Layer 7 of a small transformer language model trained on English Wikipedia (14 layers, counted from 0, width 128).
A neuron's activation on a vector x is GELU(gate . x) times (in . x), where the dot is the dot product.

Input weights of the MLP neurons that the questions are about. A number n stands for (n - 500) times 0.00072.
n36 gate: 631 566 373 641 359 455 533 683 379 550 464 582 275 395 727 580 479 590 481 294 358 533 406 445 619 396 548 437 602 513 589 269 630 531 264 642 465 296 652 360 572 431 467 541 479 483 375 565 275 479 574 496 492 388 555 538 734 672 284 638 677 741 352 417 718 540 298 717 439 469 755 466 616 668 436 745 552 379 361 710 588 524 546 641 482 766 629 526 647 382 101 58 749 636 431 616 451 623 478 104 616 530 626 322 551 710 665 727 609 677 426 344 721 567 306 668 398 678 464 543 663 475 209 455 456 474 450 570
n49 gate: 391 450 139 511 332 383 622 517 437 318 622 483 563 557 405 598 524 712 508 552 533 496 384 655 565 287 405 398 637 554 421 582 465 681 477 611 236 478 615 591 543 414 707 727 582 470 453 626 114 405 423 677 598 569 529 421 544 486 458 421 595 487 583 463 607 436 493 515 539 278 552 414 497 507 644 613 434 601 496 463 614 548 730 580 388 472 453 493 533 394 409 475 637 560 369 247 421 287 354 432 587 531 520 500 626 432 460 563 514 568 536 472 577 425 371 402 428 685 598 423 641 343 333 388 316 632 530 791
n53 gate: 438 570 296 356 518 673 583 500 668 462 632 549 480 383 481 497 510 631 547 357 531 730 588 440 591 517 430 597 456 660 530 615 589 695 462 484 313 617 449 417 572 480 578 642 561 449 599 536 535 535 477 477 580 378 458 575 455 327 507 385 278 446 462 521 565 577 402 550 343 344 549 716 411 553 351 400 457 535 473 138 729 364 479 335 452 536 510 500 466 737 616 588 314 245 487 482 473 629 342 486 628 526 324 563 458 801 466 557 577 542 422 599 427 507 490 667 549 483 476 411 612 555 698 517 550 493 440 669
n61 gate: 543 490 377 555 603 487 285 481 586 552 507 431 297 519 522 583 472 190 517 614 466 326 536 308 606 697 561 506 358 423 627 474 500 510 558 323 500 408 556 470 569 409 686 563 581 579 575 446 540 386 627 468 466 503 430 682 450 550 573 452 466 457 371 503 400 497 739 396 666 536 374 591 276 473 344 394 516 399 621 630 406 456 500 566 447 465 442 500 620 484 487 487 468 529 701 323 467 333 468 642 481 456 765 446 500 654 349 654 545 611 449 570 405 585 316 411 544 611 457 331 671 264 649 457 535 453 542 419
n68 gate: 185 444 357 346 343 450 738 551 578 582 557 463 754 683 392 564 427 313 735 402 434 548 444 406 387 278 466 435 388 432 636 515 737 546 298 511 433 559 443 670 370 581 312 562 457 164 500 319 475 299 578 489 393 702 477 649 754 665 644 510 471 567 504 433 562 636 410 665 321 402 267 544 658 540 424 511 622 557 447 791 481 483 520 580 634 496 464 426 434 347 293 462 493 425 368 630 371 566 564 395 320 518 762 408 489 615 649 399 534 536 549 407 578 352 430 586 446 415 415 444 375 594 376 431 414 592 496 647
n76 gate: 513 619 609 758 505 614 532 627 538 577 294 430 562 762 233 520 409 504 354 597 725 321 310 549 373 571 849 496 565 403 470 590 416 366 416 446 846 531 496 413 973 587 744 447 398 484 388 462 375 346 441 670 238 359 553 339 354 376 512 476 435 648 747 793 669 572 571 586 558 449 250 368 500 392 414 432 400 464 789 532 389 642 647 450 470 637 210 408 449 614 546 556 475 530 587 549 298 394 615 427 554 365 601 433 614 642 806 353 627 366 532 538 416 410 446 524 459 730 557 601 484 312 691 591 796 512 496 504
n110 gate: 251 545 503 653 560 447 587 480 568 354 527 394 775 551 509 440 468 365 526 456 306 544 660 531 555 379 503 509 424 638 600 615 405 690 710 626 506 462 540 488 549 456 466 407 593 418 625 521 517 457 396 572 569 367 519 386 607 400 562 536 422 494 466 368 482 569 613 452 530 427 427 767 447 398 378 464 627 549 497 497 678 443 513 587 442 585 469 479 539 416 476 534 288 344 670 383 384 419 322 568 588 555 394 417 543 497 494 560 509 382 444 639 477 448 297 463 506 369 324 399 433 665 593 528 353 471 458 550
n155 gate: 669 617 708 456 504 658 300 835 548 542 520 264 405 484 473 257 586 409 565 592 345 453 489 399 492 627 364 535 709 381 606 524 623 377 542 520 400 611 356 533 467 563 620 442 368 633 500 468 638 465 755 520 703 429 496 367 517 508 563 567 442 508 265 559 555 399 260 837 530 529 521 421 382 205 418 420 389 776 508 450 439 511 754 651 368 740 519 365 208 432 667 504 416 326 571 466 664 462 670 266 461 656 566 595 461 334 426 640 444 515 523 257 511 728 429 165 863 436 529 532 515 628 451 426 516 654 564 466
n36 in: 478 591 471 717 392 251 692 372 621 603 553 756 387 500 503 490 609 555 515 434 369 485 484 474 575 421 583 604 589 543 592 461 293 379 526 534 507 592 611 648 543 548 529 518 554 490 440 286 420 457 507 447 390 370 475 531 613 247 514 665 658 708 446 577 527 609 357 504 699 581 799 517 545 467 551 758 545 703 568 520 331 630 401 545 529 432 550 548 448 570 728 496 521 367 469 629 539 300 468 699 674 351 523 710 597 463 564 420 698 312 422 590 401 588 603 460 710 586 514 403 565 537 325 240 605 589 477 536
n49 in: 470 353 265 585 342 426 465 443 516 385 592 573 484 386 410 612 554 567 447 456 415 514 576 514 332 352 536 387 496 587 362 437 323 590 398 487 393 531 520 604 640 592 361 685 620 429 672 503 352 406 432 686 506 577 453 364 490 462 567 476 513 398 487 579 506 434 367 654 569 148 445 395 596 676 613 627 474 419 546 413 710 662 500 497 540 643 357 378 548 737 510 281 662 513 271 507 523 520 399 479 510 592 640 539 572 494 258 616 490 484 372 500 623 375 327 444 475 626 577 355 500 403 477 420 526 548 604 448
n53 in: 580 643 311 358 406 563 500 382 570 396 548 477 467 358 438 500 391 653 668 645 493 683 433 645 704 527 601 591 459 581 500 514 547 625 519 560 486 539 441 297 580 295 484 458 418 542 590 637 613 477 550 646 571 593 514 599 298 401 400 484 320 657 427 447 358 636 415 373 525 390 350 812 430 626 516 514 383 497 438 429 636 359 443 373 351 530 648 533 557 646 574 428 389 242 692 471 555 458 384 489 500 631 273 470 510 571 365 540 483 575 494 624 632 703 460 627 766 671 339 460 595 484 732 535 578 586 500 456
n61 in: 521 292 324 534 429 532 430 655 577 627 234 510 487 490 516 415 815 570 500 461 713 370 586 357 407 571 415 402 444 353 534 541 709 472 445 580 609 695 629 728 538 244 402 609 329 439 524 608 377 536 769 459 380 493 475 374 386 513 503 544 448 461 608 414 483 466 589 178 299 500 543 393 413 356 576 548 480 727 521 281 449 540 625 569 552 573 630 631 494 391 247 420 514 575 507 310 569 574 521 463 517 507 640 443 634 539 524 439 415 441 681 497 481 528 503 516 503 598 482 682 510 497 637 503 333 523 445 395
n68 in: 527 364 649 197 350 437 484 606 332 601 458 341 455 439 377 482 202 489 341 488 370 444 546 464 599 578 729 577 630 424 485 454 560 794 439 559 353 656 566 793 411 482 711 394 357 582 508 601 586 399 418 451 522 459 748 445 619 700 310 815 533 425 341 583 430 454 500 549 685 439 101 437 504 460 518 613 351 518 365 529 595 479 480 703 566 630 446 620 514 405 515 365 429 489 578 376 346 410 519 407 433 621 522 373 304 420 492 391 459 565 461 470 263 308 448 652 742 399 574 489 641 580 306 643 333 545 393 479
n76 in: 433 687 508 313 612 525 439 543 344 368 216 286 636 597 613 446 543 560 737 733 280 255 428 594 370 688 617 437 415 376 451 545 396 421 469 452 403 569 736 274 650 655 515 445 378 462 289 572 504 640 600 537 186 336 601 520 475 536 576 451 422 665 483 636 389 545 555 557 713 533 294 615 456 427 484 261 324 488 786 815 410 522 530 552 612 329 539 388 292 630 460 595 468 447 524 213 99 297 537 622 468 433 554 392 473 461 637 302 354 531 420 452 539 660 596 710 649 568 320 540 632 484 680 562 687 580 638 584
n110 in: 592 625 349 426 622 429 693 457 462 463 449 503 509 432 446 637 619 480 696 460 388 484 503 696 593 391 562 377 526 523 620 506 500 463 458 576 527 528 388 303 601 555 497 555 463 672 588 535 698 469 550 393 497 710 485 428 584 270 682 279 523 669 439 478 552 488 537 513 549 476 525 404 687 301 540 423 538 591 676 380 557 425 525 567 430 506 472 479 555 524 332 424 491 485 401 544 424 441 473 551 392 272 423 415 692 497 339 527 536 466 528 635 494 391 561 443 488 500 488 444 683 405 297 373 604 412 441 464
n155 in: 444 625 384 450 505 724 684 609 373 464 500 97 681 558 392 536 240 455 495 574 687 443 512 513 342 553 620 271 657 536 584 475 508 513 504 459 600 593 491 517 662 431 698 504 427 445 589 368 516 452 541 400 639 316 730 382 709 569 533 361 661 670 325 220 403 383 439 782 254 378 372 561 537 367 443 342 689 417 232 316 320 730 846 361 172 488 603 537 368 737 710 424 715 337 614 285 394 643 400 625 365 553 544 348 544 488 576 479 508 484 555 541 385 454 459 592 407 648 667 372 500 251 353 424 733 541 606 426

Each question shows a token from some text and the vector x that enters the MLP there. A number n stands for (n - 500) times 0.017.

" during": 526 462 610 583 474 507 417 491 466 500 505 692 472 460 484 622 582 572 349 593 426 683 492 594 509 572 320 439 425 378 425 417 498 511 439 502 566 553 490 414 483 418 463 410 573 508 522 356 473 419 450 509 474 484 338 468 662 544 515 385 536 445 624 471 670 498 476 261 543 493 589 551 439 650 459 481 521 524 643 626 457 512 345 431 535 574 410 584 438 530 399 462 744 563 470 614 553 674 461 554 477 453 463 518 531 544 502 636 458 543 539 543 575 532 594 514 655 524 400 363 538 353 515 482 527 427 503 709
The three highest activations, in order: n36, n68, n76

" an": 324 537 557 597 545 448 454 522 593 554 388 363 654 561 262 500 433 624 523 561 428 576 462 583 525 603 539 435 590 243 511 558 561 431 531 518 533 506 415 494 423 377 448 469 480 466 532 535 513 486 502 449 571 568 475 465 632 500 570 434 461 450 422 595 488 527 491 263 521 485 463 563 450 511 681 518 500 472 661 558 554 469 362 677 557 567 462 417 488 552 625 503 435 522 557 550 490 400 504 630 474 474 500 476 545 395 549 696 390 497 591 455 590 390 393 572 474 505 363 492 502 592 396 453 381 449 419 590
The neuron with the highest activation: n110

"\n": 498 586 430 477 439 428 466 436 422 438 454 577 542 594 445 418 484 583 318 565 441 726 452 573 552 586 433 480 253 362 509 421 555 408 548 526 598 419 367 459 597 514 547 454 437 413 485 453 490 515 430 493 423 640 503 465 410 454 520 530 676 461 361 399 618 484 480 451 423 500 660 591 420 564 454 691 526 517 481 442 454 512 324 502 725 498 452 407 578 527 496 525 492 538 629 692 537 395 534 590 532 535 601 411 443 490 470 562 553 399 527 490 529 496 542 523 530 542 435 420 601 516 584 451 456 590 527 639
The most active neuron and its activation: n36, at about 1.3

" political": 378 358 598 484 605 547 364 455 387 453 533 576 562 510 500 565 507 632 446 633 492 605 490 507 509 601 382 509 497 301 372 287 528 481 548 660 460 488 612 583 564 515 506 423 484 399 506 388 487 481 439 424 489 520 376 458 635 519 604 559 526 452 408 541 328 312 438 336 450 591 508 464 382 483 399 443 618 458 597 480 586 480 465 614 530 563 443 561 436 553 491 542 782 440 505 542 432 639 489 597 496 396 507 506 468 575 576 596 419 410 569 475 553 528 540 425 269 533 544 441 529 649 507 617 337 523 492 544
The three highest activations, in order: n53, n36, n155

" of": 533 475 528 499 539 425 381 457 381 455 472 660 651 449 358 497 481 529 466 532 454 637 406 438 572 599 281 510 399 386 585 431 423 417 580 596 487 483 479 428 475 462 565 449 614 397 515 484 491 484 541 502 422 402 293 473 593 526 536 501 549 445 585 421 545 470 622 177 495 534 549 549 499 686 414 438 437 555 505 553 532 416 363 472 548 474 426 467 474 569 470 544 686 512 424 631 585 509 534 516 612 558 546 431 474 555 685 683 575 515 552 586 569 556 747 496 490 442 509 463 510 500 481 545 580 487 429 594
The neuron with the highest activation: n68

"An": 315 475 474 517 531 465 518 438 558 514 461 373 530 463 359 542 486 613 484 532 536 577 436 472 539 684 519 502 409 382 492 559 609 517 580 420 575 429 444 534 470 442 532 482 408 605 482 448 430 541 571 315 677 408 567 567 607 579 491 424 541 565 602 636 449 576 450 375 518 500 458 699 416 476 674 455 593 460 630 638 655 507 320 571 530 553 448 368 516 553 548 546 484 488 497 517 575 303 514 648 352 465 523 432 547 416 624 614 438 508 577 454 510 331 438 556 423 453 394 546 504 617 380 538 358 323 561 525
The most active neuron and its activation: n68, at about 1.6

" her": 453 453 548 399 511 433 360 399 341 544 514 394 531 601 298 418 486 648 362 511 439 483 493 481 496 495 673 463 607 419 572 489 482 410 551 494 463 396 499 552 696 340 459 494 460 556 421 596 526 486 484 531 488 579 429 361 649 597 464 479 488 361 396 421 590 472 512 305 513 389 385 493 503 555 467 499 564 519 539 552 510 570 430 532 555 429 481 523 466 497 498 637 380 473 354 611 634 448 402 488 424 608 514 463 476 494 624 789 305 539 552 568 521 409 496 479 514 445 431 361 517 457 491 587 417 531 535 512
The neuron with the highest activation: n49

" P": 586 487 284 509 472 351 402 474 422 527 479 388 503 405 379 606 449 545 363 549 597 666 343 381 499 513 536 591 480 514 426 574 485 539 608 547 485 605 442 511 337 529 585 425 554 328 485 512 505 453 426 469 557 295 579 587 561 623 619 388 580 537 590 615 426 683 369 431 399 607 458 526 297 392 540 542 503 506 583 514 467 519 390 655 526 557 455 557 344 523 433 534 476 527 395 607 554 505 624 534 468 428 550 402 573 514 436 677 496 542 485 508 482 394 579 560 513 363 462 471 429 520 472 549 362 480 600 553
The most active neuron and its activation: n68, at about 2.3

"tic": 437 353 486 513 733 548 464 455 463 431 501 390 579 467 479 550 563 511 590 557 445 582 511 458 413 687 472 725 480 573 521 393 465 404 552 572 358 540 383 619 602 383 645 532 534 443 465 400 470 571 429 450 655 466 417 432 606 605 423 316 422 474 442 587 436 475 582 315 577 522 482 581 497 257 405 463 524 424 443 550 493 436 385 520 458 621 484 501 546 463 508 473 577 635 577 491 512 421 405 461 551 432 422 558 525 521 388 582 393 401 531 419 530 566 511 420 391 408 452 364 466 371 515 334 521 478 421 630
The neuron with the highest activation: n110

" Pos": 561 451 359 547 630 539 404 611 446 601 606 410 591 508 425 590 610 587 458 546 630 481 583 332 472 550 548 483 528 390 590 490 517 507 662 488 555 610 406 524 489 442 448 601 601 462 498 505 426 530 544 440 644 400 480 446 551 603 436 497 483 573 560 563 503 506 561 544 561 527 617 618 420 351 568 511 403 430 515 559 239 635 361 553 545 523 457 561 417 516 600 783 551 529 375 563 515 589 282 617 521 666 489 394 507 545 531 658 463 483 483 531 335 536 467 564 636 439 556 383 481 464 482 434 324 485 511 487
The neuron with the highest activation: n155

" received": 556 423 626 492 503 617 368 545 396 548 508 463 574 460 389 355 418 531 539 426 470 676 420 557 480 510 462 477 497 490 454 389 519 593 551 670 566 448 265 432 487 501 515 583 412 462 498 538 428 469 420 411 446 507 392 583 525 558 605 457 479 512 449 511 590 492 463 387 474 378 649 661 430 679 452 424 538 445 574 508 486 523 332 511 603 496 466 395 452 495 454 509 477 436 367 654 524 411 480 488 520 499 504 360 565 548 580 627 335 447 519 622 446 691 760 490 610 526 512 359 424 519 501 604 475 516 687 593
The neuron with the highest activation: n53

" Bill": 531 381 316 468 565 334 336 398 588 465 486 486 510 339 394 532 357 530 504 549 312 592 481 400 486 641 485 587 561 522 477 460 403 677 479 513 495 568 462 594 589 479 535 432 498 448 405 432 404 537 537 362 507 395 497 429 507 624 542 488 548 419 663 306 474 539 267 437 474 374 506 463 460 467 527 450 526 564 590 511 444 621 400 586 623 558 571 469 413 602 484 640 475 365 510 555 413 649 523 449 563 591 602 436 477 508 455 606 573 608 571 647 470 619 428 560 376 368 507 514 472 580 507 527 529 546 568 492
The neuron with the highest activation: n68

"cle": 438 362 423 280 581 500 481 521 425 423 474 604 436 469 382 390 492 593 417 616 522 519 362 404 466 685 434 450 356 432 589 415 585 573 566 384 481 457 465 643 556 437 583 489 439 603 451 468 442 578 520 429 516 481 580 548 682 475 384 496 512 529 581 395 497 626 440 574 475 387 423 465 599 392 408 507 622 473 662 557 494 682 492 462 617 527 665 440 486 563 456 537 442 395 558 494 307 527 464 636 551 387 513 420 533 605 611 489 497 452 377 413 527 568 394 554 514 543 407 312 592 524 484 461 619 419 452 601
The three highest activations, in order: n76, n68, n36

" pilot": 452 371 443 457 654 444 431 410 391 412 560 418 468 362 322 550 552 521 498 487 447 744 564 436 485 641 405 449 640 486 535 481 477 584 603 545 598 556 575 526 617 504 451 476 526 517 395 451 434 560 462 530 613 376 439 508 582 401 477 516 469 563 356 512 421 433 534 371 577 255 534 458 478 581 322 588 539 502 601 511 519 528 406 651 574 597 528 486 309 594 531 575 624 387 519 354 519 679 599 667 348 538 597 426 454 452 419 549 362 496 463 538 544 618 596 552 503 389 487 451 503 449 536 547 473 468 519 584
The neuron with the highest activation: n53

"2": 569 549 582 604 427 554 364 511 496 560 516 476 537 390 405 605 527 470 399 543 487 616 499 489 527 456 596 596 502 482 526 521 501 445 461 537 490 621 500 571 479 457 472 335 579 589 542 373 498 479 378 505 637 459 470 580 521 626 475 568 558 467 367 280 542 327 569 419 524 675 572 567 568 465 374 373 688 511 605 569 498 676 423 541 602 569 595 488 520 625 585 442 671 496 553 648 466 510 626 550 608 554 533 301 543 486 357 421 455 518 596 597 428 497 615 564 429 448 333 391 535 560 593 539 479 505 486 566
The most active neuron and its activation: n76, at about 0.15

" where": 514 595 538 390 427 528 431 511 486 394 357 574 579 494 354 636 550 528 294 501 405 630 388 694 420 710 535 368 392 524 428 416 567 449 507 557 579 493 516 493 522 455 483 645 500 517 367 353 411 330 502 395 470 506 337 494 588 464 518 443 525 314 582 371 567 614 490 215 536 511 494 496 433 469 477 489 475 515 643 452 437 534 426 512 574 456 607 431 464 458 511 515 555 495 506 564 447 476 563 403 524 459 448 365 438 555 453 505 458 399 677 535 614 399 438 492 551 579 507 389 545 406 504 511 526 501 450 506
The neuron with the highest activation: n76

"ation": 468 280 490 535 627 588 500 492 354 433 536 574 628 413 476 590 477 572 354 522 481 484 560 284 611 634 436 654 610 461 653 361 611 504 561 579 474 537 419 665 605 478 545 583 667 418 396 469 426 599 499 479 628 585 529 370 618 443 621 515 597 428 340 478 423 406 617 289 582 574 627 548 400 482 464 401 501 482 535 448 512 503 475 547 500 524 468 473 579 485 462 452 675 577 538 509 491 561 539 532 562 531 503 404 475 550 542 612 367 490 492 511 548 533 469 431 512 447 509 323 516 504 538 383 577 601 448 534
The most active neuron and its activation: n61, at about 3.1

" he": 527 458 394 485 680 470 413 451 524 463 249 496 520 529 352 509 454 624 388 539 362 505 405 464 472 366 554 465 481 456 386 415 509 470 357 545 485 468 607 670 473 368 520 495 496 424 513 356 436 504 444 380 532 465 514 525 543 441 315 468 677 417 393 450 444 598 699 372 440 428 551 388 496 449 465 513 503 483 737 403 555 511 488 627 605 473 544 389 440 502 424 524 395 310 411 501 507 488 508 484 447 678 477 559 490 540 467 669 417 432 588 524 509 466 503 595 509 495 342 440 505 456 544 610 368 498 556 548
The three highest activations, in order: n49, n61, n68

" host": 452 390 433 546 459 370 491 566 510 400 489 496 506 548 392 457 645 549 367 563 576 780 367 506 569 568 462 525 631 622 474 422 386 577 632 657 512 693 558 495 703 465 504 527 540 490 586 436 469 509 459 546 547 480 513 455 545 514 605 449 570 498 485 487 527 449 608 363 472 335 497 522 431 488 485 514 534 499 553 546 435 456 428 596 382 429 532 466 286 581 507 747 524 512 462 476 544 563 483 628 492 481 545 410 461 648 538 561 437 546 502 587 694 578 587 564 645 393 456 493 497 345 674 527 517 535 523 514
The three highest activations, in order: n53, n49, n76

" (": 510 437 463 452 382 336 472 459 408 414 342 540 502 491 416 726 540 754 448 468 526 679 478 521 529 504 493 551 290 437 673 436 433 485 526 544 499 544 504 460 533 546 435 472 428 446 472 444 436 513 509 399 584 446 382 467 517 454 517 480 562 399 382 556 504 526 518 478 555 578 566 468 449 406 515 595 511 369 601 625 495 553 329 426 748 473 482 475 401 495 514 521 584 575 537 519 581 517 529 440 516 528 512 512 482 507 423 596 466 458 491 760 556 496 383 491 602 440 538 393 443 530 544 425 560 447 620 613
The neuron with the highest activation: n36